Layer 6 of a small transformer language model trained on English Wikipedia (10 layers, counted from 0, width 128).
A neuron's activation on a vector x is SiLU(gate . x) times (in . x), where the dot is the dot product.

Input weights of the MLP neurons that the questions are about. A number n stands for n times 0.0061.
n33 gate: -29 13 -31 46 6 38 42 8 -35 21 -41 38 26 24 -5 10 -52 -23 19 -41 25 -2 -19 -25 -19 57 -4 -18 8 -17 35 30 32 58 -10 3 18 -6 -17 -12 -7 25 -19 -22 11 -15 -58 -40 43 -70 26 40 -9 41 -24 23 -2 2 -28 6 -16 12 -1 52 -10 57 53 21 -37 16 11 -8 -23 -22 26 1 19 -20 -14 12 20 23 54 -16 -3 -9 10 57 29 17 -48 -6 5 3 -48 -1 44 30 9 22 -2 11 -25 47 -10 38 40 -6 -3 -23 41 -1 -33 21 22 56 -39 53 -46 -41 -54 -32 34 -67 11 -25 -4 -15
n76 gate: -31 -1 -38 -16 19 -31 22 2 -16 3 -41 -28 -15 -14 52 -6 16 -11 -3 5 -14 41 -10 -10 -18 -16 28 2 10 -23 58 13 41 12 2 26 -17 8 75 39 -6 -15 0 -26 18 1 -3 28 -31 -8 -27 52 -26 -40 28 -24 5 5 3 14 -4 28 14 6 16 -11 28 5 -17 25 24 -7 20 -7 1 -8 16 30 -20 32 19 49 30 12 30 24 -13 5 7 22 23 27 23 6 -3 9 49 56 -13 -7 -23 1 -5 12 -6 -8 -23 -23 3 -20 -10 12 -1 -12 10 9 8 -48 12 9 -12 9 40 -31 -5 -30 -16 10
n103 gate: -39 11 -26 -48 9 1 -10 -30 18 23 -11 54 -12 -9 11 13 10 34 64 -3 15 25 -36 41 -11 10 -5 -9 -2 39 -30 30 12 20 6 -13 -37 6 -45 32 -37 10 40 -18 -2 -13 6 -14 -9 5 -23 -9 -39 23 -9 0 -8 14 -15 23 55 30 2 -25 -33 -7 61 15 1 -32 -2 -59 -25 13 57 0 -10 -42 -6 -10 -15 20 -1 -38 -43 15 20 9 6 -3 -16 8 59 -22 -16 2 46 -3 58 2 -14 -11 54 -5 -3 -70 -12 9 -4 37 -39 -21 -5 -19 18 24 -13 -5 19 6 9 -15 46 -7 6 42 5 1
n179 gate: -74 40 -32 -11 -7 -7 -26 -11 36 10 37 31 -1 -46 0 5 -1 -34 -19 -24 -5 -17 -15 -13 13 -12 -30 28 12 -27 -14 -31 -57 -2 -52 26 -20 -11 28 19 27 29 13 -15 -4 -15 19 7 10 -4 -44 -26 -20 -34 30 38 -25 14 -29 2 -24 55 -15 7 32 21 23 -15 -2 -39 2 -3 27 -59 -8 -22 -60 -49 17 34 -21 26 11 -7 -16 -11 14 -31 -16 -3 -34 -38 1 -10 2 -30 -7 -7 -31 9 -14 -38 -37 -26 11 -10 -20 9 10 22 -29 -66 -21 17 27 -1 -65 -19 -35 -36 -6 -6 10 -32 -34 5 37 -24
n191 gate: 42 42 -14 -17 11 10 -4 15 39 -21 -15 32 0 24 26 24 45 22 9 -11 20 8 7 -48 13 -35 7 -1 8 -19 15 0 -27 -4 -15 -62 7 24 8 51 15 31 7 -10 3 -12 5 -38 -9 4 0 -28 -3 -1 -13 15 -5 -23 -16 27 -19 21 2 7 -40 2 35 -5 -5 12 -36 7 0 19 -29 21 -8 14 25 -8 16 27 23 6 5 10 32 39 20 -6 7 55 -8 -17 -12 32 -16 -27 -10 15 -12 -1 8 1 14 22 9 -3 -1 -28 -20 0 3 -43 -34 28 15 -5 11 -24 -42 -28 -6 5 16 -49 -26 60
n195 gate: -3 0 -41 -16 -67 7 3 -35 -24 35 3 27 41 -23 42 32 15 47 -12 4 -1 23 7 -37 -38 21 -10 6 -45 -18 -4 33 57 -13 -45 -31 40 20 -21 29 -20 -21 27 -27 -1 30 4 -25 -41 -13 -23 16 -1 -2 -27 34 -4 8 2 11 -18 -23 -10 10 -14 13 38 22 -27 -37 -11 -36 -3 -35 7 -18 31 -16 -14 2 -27 44 -8 1 -9 -1 -12 -21 -17 -2 38 -33 -8 -67 -33 16 35 -14 39 -28 -6 -24 27 -2 -14 -20 3 20 -22 2 -20 -8 9 -3 9 -5 24 19 -35 16 14 -9 29 -14 -16 15 -8 6
n207 gate: 0 8 7 -26 -31 23 4 -10 38 10 -19 21 11 -16 -16 21 -13 -37 -15 -15 38 -1 9 39 24 -20 5 -34 -10 -21 8 -8 8 -23 -31 -41 -6 -30 -19 32 3 -7 22 -69 10 -18 -28 -3 -28 -8 -52 6 -37 6 15 -50 14 -9 -13 -1 -1 42 3 31 -28 -30 13 30 -4 12 -20 23 17 -20 22 -25 19 18 -16 8 40 37 21 6 -26 -3 -31 0 1 1 -3 2 28 -29 -10 -3 49 21 5 -8 -5 -5 -22 12 -22 -13 14 3 -19 22 -14 -41 30 26 43 10 16 20 11 -6 -9 28 -5 -45 -9 11 8 3
n223 gate: 51 35 -40 43 34 16 -11 15 0 -40 7 -4 15 6 10 9 -10 -54 13 -33 -3 -79 -8 17 48 70 34 11 30 8 -17 32 30 6 -66 38 41 -23 -39 2 -33 -11 -38 -10 -22 -9 19 14 49 33 25 17 12 1 -9 21 3 15 -29 -31 34 7 25 -6 -30 5 27 3 0 10 57 31 17 36 62 27 -29 21 17 11 44 -26 -21 64 -14 24 29 33 15 19 -40 34 2 23 23 16 15 16 -1 -8 -16 37 -32 19 -41 -16 -4 -4 18 27 16 -10 41 38 62 28 -13 34 26 -20 -23 -29 19 -13 -17 7 -17 -12
n33 in: -77 -21 -31 -31 -51 18 31 -21 27 47 38 -18 8 34 -5 -18 6 -3 -33 -2 -32 15 40 -20 9 21 5 -12 -50 -22 32 -2 -14 -46 -74 -24 14 6 14 -16 14 -25 20 -19 -5 2 13 -12 -1 29 -32 -47 10 7 -8 32 -42 -15 12 -9 -12 17 -65 32 -41 -6 14 -19 43 -4 -10 1 43 -39 -17 -26 10 26 47 40 -2 3 48 12 -1 -32 -56 -3 9 32 -15 -8 15 -19 -38 -25 -9 -35 -45 31 14 19 -70 -43 -32 21 31 -13 -8 -45 11 32 -12 -47 23 1 -23 -11 -11 8 -53 -52 2 -43 -69 12 -35 -35
n76 in: 28 26 -35 31 -12 -4 -31 -8 -2 32 -36 1 -7 -18 -4 58 -30 -62 22 3 8 -11 2 30 26 24 -3 32 0 -8 28 -11 -21 -25 -20 -8 -22 -26 -30 70 0 -58 13 -22 45 26 13 28 -35 -14 -25 35 -45 -6 -4 60 -30 -2 -15 -7 1 1 -34 -7 29 7 3 1 -12 0 -61 -37 -74 5 -35 5 15 -5 -1 4 6 37 28 22 23 -47 -20 -35 -18 -38 -9 2 -2 36 -38 -8 12 -4 -14 14 -9 -18 -33 2 17 14 -27 -25 25 24 8 -21 22 14 27 14 -40 12 -24 66 -6 -1 42 28 -1 26 -31 5
n103 in: 24 15 33 -4 7 -10 -3 13 48 16 39 -35 27 -29 23 -41 -25 -28 -21 14 31 -33 -6 -85 -60 -14 -4 -3 16 0 31 -30 -27 25 -6 20 22 2 31 29 -12 -9 -45 -34 -62 -25 -42 32 16 -16 38 -2 -6 -11 25 8 8 -20 3 -46 2 -11 14 6 24 -34 29 -37 23 40 -1 0 1 28 -13 46 27 26 -21 36 -13 -23 15 95 45 2 -74 10 -28 -18 18 43 24 21 -19 7 -18 -24 -12 45 40 -37 6 56 -21 20 -14 -7 46 -26 47 -1 -57 -37 -28 -6 24 -71 7 -19 -4 -23 -66 15 -12 19 36 9
n179 in: 8 -5 7 -2 21 32 12 -93 -17 13 32 27 -23 -13 2 0 51 5 -10 1 -2 75 32 8 23 -6 -8 -27 -15 0 18 -28 4 -9 -7 25 -9 -6 10 19 2 -23 25 13 5 -5 -46 18 24 27 44 -25 12 -19 -27 11 -19 -4 -49 -39 -46 -2 -11 -26 15 -10 3 24 12 -18 31 -36 -8 35 -5 2 4 33 20 15 -6 39 25 37 -5 -9 28 27 -14 11 -8 2 22 -6 29 -30 23 46 11 -35 -6 4 -18 47 17 -14 -32 -40 10 -10 40 -10 -8 21 -67 -15 -60 28 33 13 2 -54 15 41 -46 22 8 44
n191 in: 1 -27 -8 7 25 -14 -9 1 43 -7 -22 15 17 -59 -35 10 0 21 9 35 -7 31 -13 21 -20 18 10 9 23 13 0 2 26 22 -15 14 50 25 2 0 -15 -5 -4 -36 -4 4 40 -13 -23 -25 -3 -8 -25 -29 16 14 25 -26 44 -15 51 1 -22 35 1 31 -7 -11 23 14 -3 1 9 -51 19 5 -31 -27 -35 35 10 3 -9 7 -5 24 2 19 0 19 20 23 -62 -9 -1 -18 -17 -25 -14 36 1 -7 25 39 22 -11 -29 37 1 14 -38 7 -5 -14 -29 -23 25 -35 -27 -8 -23 7 4 -34 14 -31 1 -16
n195 in: -10 18 22 -7 28 -26 -23 49 2 -54 7 26 28 8 20 -37 25 -14 -28 -30 35 29 28 -40 -18 -13 5 14 -13 -38 29 -35 34 -24 -23 22 15 9 -29 -29 31 14 30 -24 -10 -40 -16 -59 10 -26 2 -28 -26 8 8 61 1 28 5 15 -18 7 -30 -27 2 35 1 2 -46 -9 -52 -71 11 -1 12 3 33 -36 2 9 15 0 7 -1 5 36 22 -9 -2 -41 28 -34 21 -11 -21 5 6 -33 18 -76 29 -12 46 -3 -15 -2 2 -19 2 8 20 18 -22 17 -22 2 -13 -20 35 13 -28 24 -5 8 22 36 19 17
n207 in: 17 -7 -12 -6 -6 -8 -11 7 -14 -21 -35 -5 -61 45 18 -29 -62 -6 28 7 -7 20 1 21 -7 -8 -38 -7 5 -23 5 16 -33 -19 3 11 20 14 29 -71 36 22 -7 1 -24 18 -7 -8 6 -43 15 -37 -22 25 -10 -44 -23 13 -65 30 5 10 -13 12 -9 5 0 46 19 4 -23 -13 26 16 -49 -39 4 1 -35 27 -39 -13 21 -12 -33 -30 19 -12 10 26 -10 -30 -16 8 34 10 6 12 -27 61 12 10 6 -10 -39 20 -4 7 17 15 23 0 -1 5 -17 28 27 10 -40 9 15 -52 -21 -57 13 -13 6 8
n223 in: 32 11 84 20 19 44 3 40 -44 -54 35 -6 -41 15 46 -7 3 -48 13 -13 -27 45 22 -42 33 -7 35 24 11 -1 -24 20 0 31 -4 -14 -23 19 -10 15 28 -35 -8 -31 -2 27 -4 -53 -3 -29 17 27 0 -14 -30 58 -4 12 7 -4 9 59 6 14 -1 51 2 35 -3 -61 62 -23 -20 1 19 42 -21 33 7 43 29 -6 17 -11 -35 -25 23 -14 36 34 10 35 -4 -13 36 -15 25 -37 -2 24 -32 37 -24 -4 23 48 9 1 -16 2 -32 -16 -19 -28 19 -29 15 -41 24 -48 9 9 -12 30 33 -2 -43 -49

Each question shows a token from some text and the vector x that enters the MLP there. A number n stands for n times 0.046.

" appeared": 6 40 33 11 5 10 5 12 -3 3 -1 -32 -16 -9 -18 -17 -20 -18 21 26 10 20 -1 8 -44 41 7 -14 -48 50 16 -24 41 41 -18 1 -7 19 -10 13 -14 32 19 6 24 -26 31 38 -2 -10 2 -37 2 12 5 -41 -4 11 -8 19 28 -17 20 20 14 -31 6 16 -12 -2 -10 -12 -19 -9 -16 -18 9 3 -36 4 5 5 15 25 23 14 7 -13 35 7 7 2 5 2 -21 27 -41 6 -14 40 -12 -32 -6 31 9 15 27 -3 -29 1 -1 22 -31 -3 6 -15 -29 -1 42 25 -1 -3 12 25 -16 -11 -5 -17
Which two neurons fire most, strongest first? n103, n76

"ead": -33 46 -27 8 24 34 14 10 18 -10 10 -19 -18 15 20 -27 -19 -35 38 21 24 26 -13 -3 6 34 -9 -1 -22 8 16 -13 51 20 -8 2 -11 12 -23 30 11 5 -10 -25 6 -20 34 24 -5 3 -4 -26 12 46 2 -35 26 -29 -9 3 30 3 38 27 1 -10 26 -10 -13 -39 -4 -18 -7 8 -3 3 -15 8 5 5 -20 -5 -17 17 24 14 -17 -38 31 11 6 7 -6 16 -8 -10 15 4 -8 -9 -33 -10 7 29 26 -10 42 -13 -24 10 5 19 -29 -25 -7 6 -8 26 6 25 19 30 -13 33 -31 -17 -4 -33
The three highest activations, in order: n103, n223, n76

"er": 15 46 2 -6 19 29 16 16 7 -9 3 -35 -28 23 1 -21 -8 -32 18 64 22 24 8 20 -32 25 -20 5 -50 30 27 -14 52 32 -27 -11 -3 20 1 17 -3 28 22 -18 -4 -1 31 2 -15 -22 -33 -18 3 8 21 -44 6 0 8 16 3 -14 -6 19 20 -15 18 2 -16 -6 3 -29 5 3 -12 -14 4 6 -31 4 18 5 15 24 29 14 1 -25 11 -17 2 -4 -12 2 -29 12 -47 0 -15 34 12 -34 -7 51 36 25 -1 -19 -20 3 2 17 -8 -14 11 -8 3 11 19 5 5 15 -12 15 -4 -23 -14 -5
Which neuron lights up most? n76

" acting": 16 50 28 11 18 8 2 32 7 -14 6 -14 -24 -10 1 -20 -30 -5 19 40 11 33 -8 5 -29 32 11 7 -37 43 35 -3 69 29 -28 -18 -24 13 -17 20 -21 13 24 -9 6 -9 33 19 -23 -2 0 -37 6 -4 11 -21 0 12 7 22 16 -25 16 25 28 -18 15 -14 -10 5 -10 -25 -22 -1 -22 -2 2 -4 -23 3 11 0 3 26 3 31 -3 -32 33 0 2 -2 -9 3 -24 2 -23 -3 8 26 -13 -38 -9 36 9 27 41 5 -6 17 9 4 -22 8 24 15 -23 9 29 12 7 -19 18 23 -18 -9 -9 -29
Which two neurons fire most, strongest first? n103, n76

" Jefferson": 2 40 17 15 -1 32 -20 21 15 -10 1 -7 -10 18 4 8 -13 -21 12 37 14 14 26 10 -1 23 -5 6 -16 42 21 -13 52 21 -21 -31 -27 12 -3 6 38 11 8 0 7 -5 13 23 -17 9 -34 -52 -4 9 32 -32 25 11 -23 -2 -1 7 20 3 25 -32 -6 8 44 -10 -24 20 12 -16 -31 -10 -9 11 -10 13 36 5 -11 54 4 20 19 -22 8 -5 5 14 -29 22 -9 3 -44 0 -18 12 2 -26 -13 -18 32 15 26 1 -49 8 12 25 -19 -11 -10 -23 -11 2 15 29 13 20 -4 22 -26 -28 -15 -21
Which two neurons fire most, strongest first? n191, n195

" 27": 11 13 -7 3 11 5 -19 -16 6 -24 -28 -20 -20 -5 18 -2 -4 -23 13 5 22 24 1 9 -64 44 -9 5 -47 24 44 -14 50 29 -25 -12 -8 11 -31 25 16 41 51 14 -2 -11 20 12 0 -1 -16 -47 0 -2 3 -21 7 6 8 11 -5 0 31 23 19 -10 -1 26 -5 -12 1 2 5 -2 12 -10 -15 13 -7 -10 -16 2 -6 24 7 42 7 -6 19 5 12 10 6 -20 0 10 -45 14 -9 -6 -21 -39 -7 35 24 1 5 15 -39 -13 3 4 -10 10 5 -50 -31 17 14 -7 15 1 -1 19 -43 -36 17 -4
Which neuron fires most, and how strongly? n195, at about 1

".": 18 -4 17 -24 -18 0 -7 -13 4 -36 -34 -36 -32 -11 6 7 -20 -61 -5 2 9 35 -19 14 -11 29 0 26 -71 13 20 -39 -9 33 -49 15 -4 -6 -12 6 4 28 18 -14 15 -41 19 22 -27 -16 -24 -27 15 12 -4 -25 6 -13 20 0 -37 -8 -13 28 3 -12 -30 3 -19 -14 -27 1 13 8 -8 11 -14 6 4 10 3 -12 5 29 4 15 3 -24 11 5 -3 15 -27 -21 3 -32 -38 -4 -31 20 -1 -5 -7 35 17 23 -7 -9 -11 -1 6 7 15 14 32 -16 -23 22 22 -2 18 7 -26 25 -35 -40 0 8
Which two neurons fire most, strongest first? n179, n207

" six": 28 26 8 18 8 -20 -2 13 3 -2 -18 -3 -25 -12 13 -25 -17 -23 15 37 -8 16 17 24 -32 38 -11 -3 -55 17 14 -9 42 41 -18 -24 2 20 0 -16 1 10 42 7 -2 -20 24 39 -19 -10 -18 -47 6 16 3 0 -6 1 3 12 2 -3 30 11 16 -16 2 17 12 -22 -17 -3 -1 -8 7 -1 18 32 9 -7 18 -15 -19 15 17 29 13 -30 28 1 5 -4 9 0 2 11 -37 -12 -3 12 -37 -30 -11 57 12 -1 17 1 -23 -14 -2 5 5 20 5 -44 -21 41 13 21 31 -24 3 35 -41 -30 -13 -24
Which neuron lights up most? n103

" v": -25 15 35 1 -4 33 0 2 -12 -2 7 -4 -44 8 15 17 6 -33 32 27 6 6 12 22 -19 22 16 -10 -36 25 31 -28 75 0 -9 -14 -6 29 -7 -5 19 -1 24 24 -19 10 -1 -2 -1 -5 -1 -2 2 13 13 -37 23 0 -32 -2 19 -20 2 28 24 -21 -5 -11 11 -5 -13 -4 25 7 -9 -22 -3 7 -6 -24 15 16 -3 -4 33 20 21 -26 -11 -8 -18 -4 -21 -21 9 21 -73 13 -21 28 -18 -18 9 13 26 4 -4 -10 -7 -17 -28 20 -9 -5 -27 6 6 -12 7 -3 57 13 -22 24 -4 1 -30 -48
The three highest activations, in order: n195, n103, n33

"RA": -11 23 -11 -10 10 26 -2 24 -11 14 18 -26 -13 45 -32 -34 0 -28 -5 16 4 26 -8 29 -31 32 -5 -29 -41 14 22 -25 17 5 -16 -29 -31 -2 13 6 11 19 -8 -21 6 15 12 -7 -13 1 5 -9 6 12 37 -34 16 46 8 29 8 -10 7 19 17 -46 -9 6 -6 -8 -1 14 -13 10 12 -12 21 2 -34 -27 48 -13 -19 34 28 3 -7 -47 26 -6 10 -14 -11 -16 15 17 -43 -4 -8 31 6 -29 -4 -30 19 12 20 -10 -23 3 6 7 -11 -18 -4 -2 -21 36 44 2 2 17 0 28 -44 -20 12 -1
Which neuron lights up most? n191

" runs": -16 49 22 -12 12 19 13 2 9 -34 -6 -22 -28 5 -2 -15 -30 -37 13 36 33 14 0 19 -13 30 -26 -2 -31 18 41 -25 40 14 -51 -19 -8 10 -8 15 -12 13 21 -17 0 -21 35 25 4 -12 17 -22 -2 20 5 -14 -4 12 34 8 6 -14 14 14 9 -10 4 18 7 -3 -19 -32 -20 -14 -51 -27 -9 14 -3 -3 31 16 -1 16 43 28 6 -26 20 -26 7 -20 -18 -21 -14 27 -27 -24 1 18 -12 -22 -2 64 8 19 -6 0 -39 6 -10 9 -19 1 -4 -23 -8 1 38 4 7 -7 3 7 -18 -29 11 4
The three highest activations, in order: n191, n76, n195

"ó": 25 23 12 21 21 -11 -4 19 -13 14 -14 -41 -30 7 24 23 -3 -53 26 25 11 16 -5 20 -35 48 -1 1 -21 26 48 -28 21 -1 -1 -1 -19 27 30 26 23 0 23 -4 22 -8 13 14 22 4 1 -38 13 8 17 -62 5 9 -8 30 -14 -12 3 25 17 -11 -13 19 6 -12 -1 21 23 -10 4 7 20 20 -20 4 20 -29 -29 30 33 10 -5 -41 17 29 7 27 -1 -21 -18 25 -36 16 3 6 -13 -8 -7 -19 24 30 0 -5 -29 3 10 31 -24 -17 13 -1 6 -24 8 28 -20 -13 -9 -15 -20 -28 9 -6
Which two neurons fire most, strongest first? n76, n195

"iding": -9 16 28 -9 27 7 7 17 -1 -14 -17 -4 -28 13 11 -13 -25 -34 38 47 25 33 7 16 -24 6 -12 18 -56 5 25 1 34 14 -52 -16 -27 -4 2 16 -39 17 11 -41 3 -17 32 -8 -38 -4 -1 -33 16 1 19 -7 13 35 15 27 8 5 8 22 14 -17 -2 3 19 4 -4 -11 44 -13 -11 2 -4 -7 -8 -3 6 -18 22 23 18 -7 3 -37 44 -16 7 -27 12 -17 -2 37 -21 -18 -16 19 9 -15 -25 46 11 -3 30 -8 -16 4 2 15 -10 -11 11 17 -20 52 7 29 22 10 -20 9 -4 -7 -11 -6
Which neuron fires most, and how strongly? n207, at about 3.2

"21": 16 18 -29 18 53 11 0 0 -1 -13 -1 -4 -23 -4 15 -9 15 -37 20 5 5 33 5 27 -32 47 -32 12 -41 8 26 -23 10 0 -38 -16 -7 3 -11 -1 -20 26 47 13 17 -21 24 14 -14 8 9 -23 14 14 12 -6 24 -4 12 20 10 -5 19 16 44 -3 4 20 -10 -14 -13 4 5 -13 21 -1 -15 11 -23 -20 16 -40 -24 27 24 29 -15 -14 26 -2 16 3 0 -33 -1 -14 -31 6 -9 12 -47 -13 9 26 16 8 32 -6 -44 23 1 8 -9 1 16 -38 -31 -3 22 -18 13 13 -7 29 -38 -32 10 -23
Which neuron lights up most? n223

" comp": -5 34 21 -4 15 -7 0 35 -23 28 3 -11 -44 7 -6 -17 -19 -29 10 20 -19 22 8 18 -27 19 15 26 -13 20 13 0 32 45 -15 7 -12 30 -10 16 5 21 13 -3 24 -17 35 22 7 -25 24 2 -16 -17 -5 -12 17 -7 -18 -1 49 10 28 48 -3 -43 -4 -8 -7 -15 -21 16 5 0 -2 18 -29 -6 -14 -6 3 -8 -31 56 3 15 14 -49 21 0 1 -19 -15 -4 -12 -15 -53 9 -10 -7 -8 -27 -1 17 14 -17 31 6 -13 -19 -9 11 -16 13 9 2 15 29 -4 -12 11 9 22 27 -34 -40 -13 -37
Which neuron lights up most? n223

"le": 21 1 -5 -22 20 42 -4 2 8 14 11 -23 -38 30 -5 16 17 -21 23 44 39 19 7 4 -25 7 -25 4 -18 16 8 -30 24 34 0 -20 -14 -4 7 14 6 -1 3 -5 4 -26 36 -9 -13 -24 5 -39 13 -4 16 1 13 -33 -7 6 11 -13 13 24 2 -5 -4 -24 -32 10 -11 -7 -16 15 -12 -12 8 -6 11 -5 1 17 4 11 48 -3 -10 -46 5 -13 2 -21 -39 2 -5 26 -49 -22 -3 27 -9 -35 17 50 35 31 -14 -2 -21 3 15 12 -24 -24 6 11 -32 19 26 26 13 23 -28 37 -19 -7 4 -50
Which neuron lights up most? n191

" RB": -23 13 15 -13 2 18 3 4 -4 -22 15 -19 -28 -1 -28 -1 -4 -22 -4 12 -5 30 8 28 -18 40 -12 -24 -48 6 23 -15 31 7 -34 -22 -2 2 6 7 8 33 9 -17 16 -14 22 9 -7 -5 1 -40 13 0 9 -16 -11 54 23 20 -18 -3 2 44 22 -36 -17 13 12 -17 -28 -25 -10 -6 -38 -26 -25 0 -13 13 53 9 -35 12 8 42 7 -45 12 -5 -9 18 12 -21 -4 10 -30 3 -16 18 -9 -17 -13 15 -1 29 -10 -4 -43 -2 -4 0 -11 0 15 -4 -11 7 23 -14 6 41 -28 22 -35 -56 -17 3
Which neuron fires most, and how strongly? n103, at about 0.3

" unique": 7 34 8 -13 28 0 -16 14 16 -3 2 -29 -42 4 3 -19 -23 -24 19 35 9 21 2 7 -21 33 13 -4 -49 43 21 -32 59 30 -8 -6 -9 19 -18 7 -11 37 16 0 6 -24 28 35 -12 -18 -28 -34 -11 3 22 -34 -1 -3 -2 7 25 -11 22 22 7 -31 14 -5 -23 -5 3 -29 -5 -6 -31 20 -5 -7 -24 -4 -22 -9 38 10 -9 6 -1 -13 27 27 9 20 19 -16 5 16 -38 12 -18 16 -11 -20 -14 54 21 -1 10 -20 -14 3 19 8 -14 -4 6 -8 -11 24 13 22 27 -3 23 30 -23 -23 -20 -15
Which neuron fires most, and how strongly? n103, at about 2.8

"EN": -5 26 3 3 9 -9 14 33 27 1 -16 -24 -11 30 -18 -19 16 -55 17 -7 -14 34 -1 28 -26 1 -9 -9 -62 0 43 -19 7 -19 -29 -15 -32 7 12 -9 15 -5 0 -45 3 -11 17 5 -19 10 14 -14 1 -5 41 -58 8 38 16 20 -4 -21 24 10 53 -39 -25 -12 -13 2 -14 18 25 6 10 20 4 24 -22 13 24 -17 14 15 8 17 -16 -23 29 22 -9 16 -4 -20 0 -11 -21 -7 -4 3 -35 -25 4 0 2 5 14 8 -10 8 -7 0 -20 7 1 -17 -10 56 28 9 21 4 -30 23 -30 -15 -13 -16
Which neuron lights up most? n207

" H": -10 11 8 3 10 21 7 23 -9 -8 -8 -21 -33 18 -7 -30 30 -35 36 17 -17 -11 8 38 -38 8 -1 2 -57 13 32 -14 38 -6 -29 -20 -15 17 1 4 31 3 27 -29 20 13 11 25 -29 -5 20 -28 11 20 11 -51 -1 23 -14 1 -28 -31 6 10 26 -29 -26 11 7 0 -5 -2 31 -6 -17 8 -5 -22 -22 -6 33 -6 -40 -8 15 -3 -42 -30 13 23 -8 -16 -14 -17 -11 18 -29 10 -18 18 12 -10 13 1 31 -9 -4 19 0 -18 -2 27 9 -44 6 7 0 5 45 4 20 2 -40 19 -35 -20 -33 -7
Which neuron lights up most? n195

" the": 12 37 -23 5 11 6 -14 28 -6 18 -13 -13 -25 19 8 -7 -16 -42 10 72 15 17 -3 17 -33 27 1 -25 -55 19 28 -24 49 11 -26 -7 -23 16 -32 26 10 33 15 13 3 -21 28 11 -20 -1 -10 -10 4 15 11 -9 8 9 -11 2 -6 2 13 30 19 -16 -6 9 -3 -12 -8 -24 -15 -10 3 -13 -4 -4 -20 -4 13 25 14 42 28 11 6 -33 14 23 20 18 -8 -19 -5 -3 -33 5 -9 14 -11 -43 -4 29 29 10 10 22 -17 0 3 33 2 51 10 0 -30 -7 11 24 13 16 7 23 -8 1 -13 -29
Which neuron lights up most? n76

" loc": -5 14 20 5 9 51 -9 29 8 -27 -12 -25 -30 31 -11 -23 -4 -49 25 15 19 36 8 2 -4 35 -17 46 -23 -4 31 -17 48 49 -12 -20 -8 -6 3 4 13 25 0 -6 -1 -9 15 5 -13 -2 9 -24 8 4 -9 -37 11 2 -4 -20 2 -31 20 -4 20 -14 -8 29 -4 -5 1 -36 -18 -1 -32 -15 3 -18 -15 -9 11 24 -26 -17 11 26 -15 -33 -1 11 -7 -30 -47 11 -4 31 -48 -18 4 -15 -8 -27 14 39 7 -1 -4 2 -26 31 -7 23 -25 3 19 10 2 7 6 6 43 18 -17 30 -18 -43 -10 -11
Which neuron fires most, and how strongly? n33, at about 1.1

" record": 14 30 9 -5 4 33 -7 -17 9 2 -5 -22 -21 18 -16 -24 -37 -36 -13 20 7 8 30 39 -16 12 -32 4 -40 28 -9 -11 43 25 -30 -1 13 6 0 -3 -14 33 17 -36 -12 -17 44 -20 -20 -28 8 -11 4 15 1 -28 -1 18 -9 25 -7 -4 20 8 12 -29 8 -2 -2 -14 -27 -30 -2 -1 -13 2 -15 -12 -32 -9 23 21 10 31 59 27 -3 -43 21 -17 11 -7 -26 -9 7 18 -62 -16 3 0 -3 -17 -23 39 34 12 23 -22 -24 13 16 -3 -1 9 23 -16 -19 -2 15 10 6 6 11 3 -19 -20 0 -3
The three highest activations, in order: n207, n195, n223

" ste": -6 33 27 2 13 27 -23 11 -23 20 -1 -31 -37 5 14 -11 -15 -44 4 19 19 19 11 11 -20 18 -17 -1 6 15 36 4 30 16 -10 -15 -27 -19 20 37 31 16 13 2 -3 -4 13 30 -6 -7 10 -25 -8 25 6 -31 31 -4 -19 20 5 -11 -1 35 27 13 -16 -18 9 -7 -10 -28 1 16 -22 4 -9 -37 -15 -16 9 18 -23 6 24 16 -11 -51 19 21 -17 -43 -22 -21 4 2 -57 -23 -8 -1 -26 -10 -15 1 20 33 -15 -34 -18 -18 -9 30 -11 6 11 -16 -13 26 26 13 2 9 -15 22 0 -19 -28 -52
Which neuron lights up most? n191

"do": 12 -6 10 16 73 24 3 6 -25 0 8 -2 -4 19 -18 -19 32 -37 32 27 -3 0 -7 28 -6 39 9 21 -46 18 24 -24 39 -22 -6 -20 -18 30 16 8 24 17 13 -8 27 10 17 8 -9 5 -12 -28 39 -20 10 -26 5 -10 1 19 9 -5 -2 -15 17 -18 -26 -3 12 1 -2 -16 10 27 8 4 -19 2 -21 -14 7 -13 -23 19 27 27 -17 -13 32 23 -12 -38 -4 -6 -21 30 -28 -16 13 -1 8 -39 -1 -24 11 5 4 2 -4 -20 2 63 -13 -33 11 0 4 38 5 14 11 27 -27 -7 -9 -27 -32 -24
Which neuron lights up most? n103

"e": 1 41 -17 11 45 45 -8 33 9 -18 -7 -15 3 26 -14 3 37 -18 14 2 0 24 -5 9 -20 42 26 -1 -64 12 31 -33 37 9 -8 -18 -20 22 -14 7 36 -1 24 7 11 -5 7 6 -29 8 5 -39 0 3 17 -11 3 23 -20 9 -5 1 2 16 70 -27 -6 5 -11 -23 11 4 3 13 0 16 9 15 -13 2 10 -13 -9 14 29 -24 -23 -29 0 8 -5 -19 -31 -10 -28 -3 -32 -6 -30 10 10 -24 -10 -21 16 -4 10 19 -6 7 18 24 -6 -24 2 7 -14 52 28 14 26 7 -29 11 -15 -13 9 -43
Which neuron fires most, and how strongly? n191, at about 0.27

" start": -1 53 12 -9 27 27 -6 7 -8 3 21 -38 -26 4 26 -8 -16 -48 28 7 26 13 8 -3 -24 42 -12 4 -54 22 14 -26 52 30 -22 3 5 5 -13 29 3 30 12 -11 3 -12 31 18 0 -21 2 -41 7 8 24 -29 12 3 4 16 6 -28 19 14 31 -28 14 11 -12 -24 -10 -35 -20 -4 -14 -1 -13 -11 -29 3 -10 17 -6 14 35 17 13 -48 29 27 -10 -3 4 11 -22 -6 -42 -20 -5 -1 -27 -1 11 52 14 7 11 -16 -21 12 0 7 -37 -5 11 5 0 9 14 17 8 4 -7 12 -3 -23 6 -7
The three highest activations, in order: n103, n76, n195

" on": 1 51 -8 10 -5 23 -1 4 -8 -1 -18 -32 -31 7 -1 5 -25 -39 17 40 24 27 -2 21 -44 22 -1 11 -57 32 27 -23 67 4 -23 1 -21 14 -12 32 -3 19 17 -2 14 -23 23 11 -13 9 -16 -23 2 14 20 -22 19 -4 -7 -4 26 -9 0 24 28 -32 13 -4 -44 -8 -3 -13 14 3 -10 -5 5 7 -12 4 1 22 2 24 22 2 6 -20 16 13 14 0 0 1 -13 -2 -31 4 -19 23 -39 -33 4 54 11 12 8 4 -18 -13 5 36 2 33 10 5 -10 -13 24 32 7 14 27 20 -21 -8 -28 -16
Which neuron lights up most? n76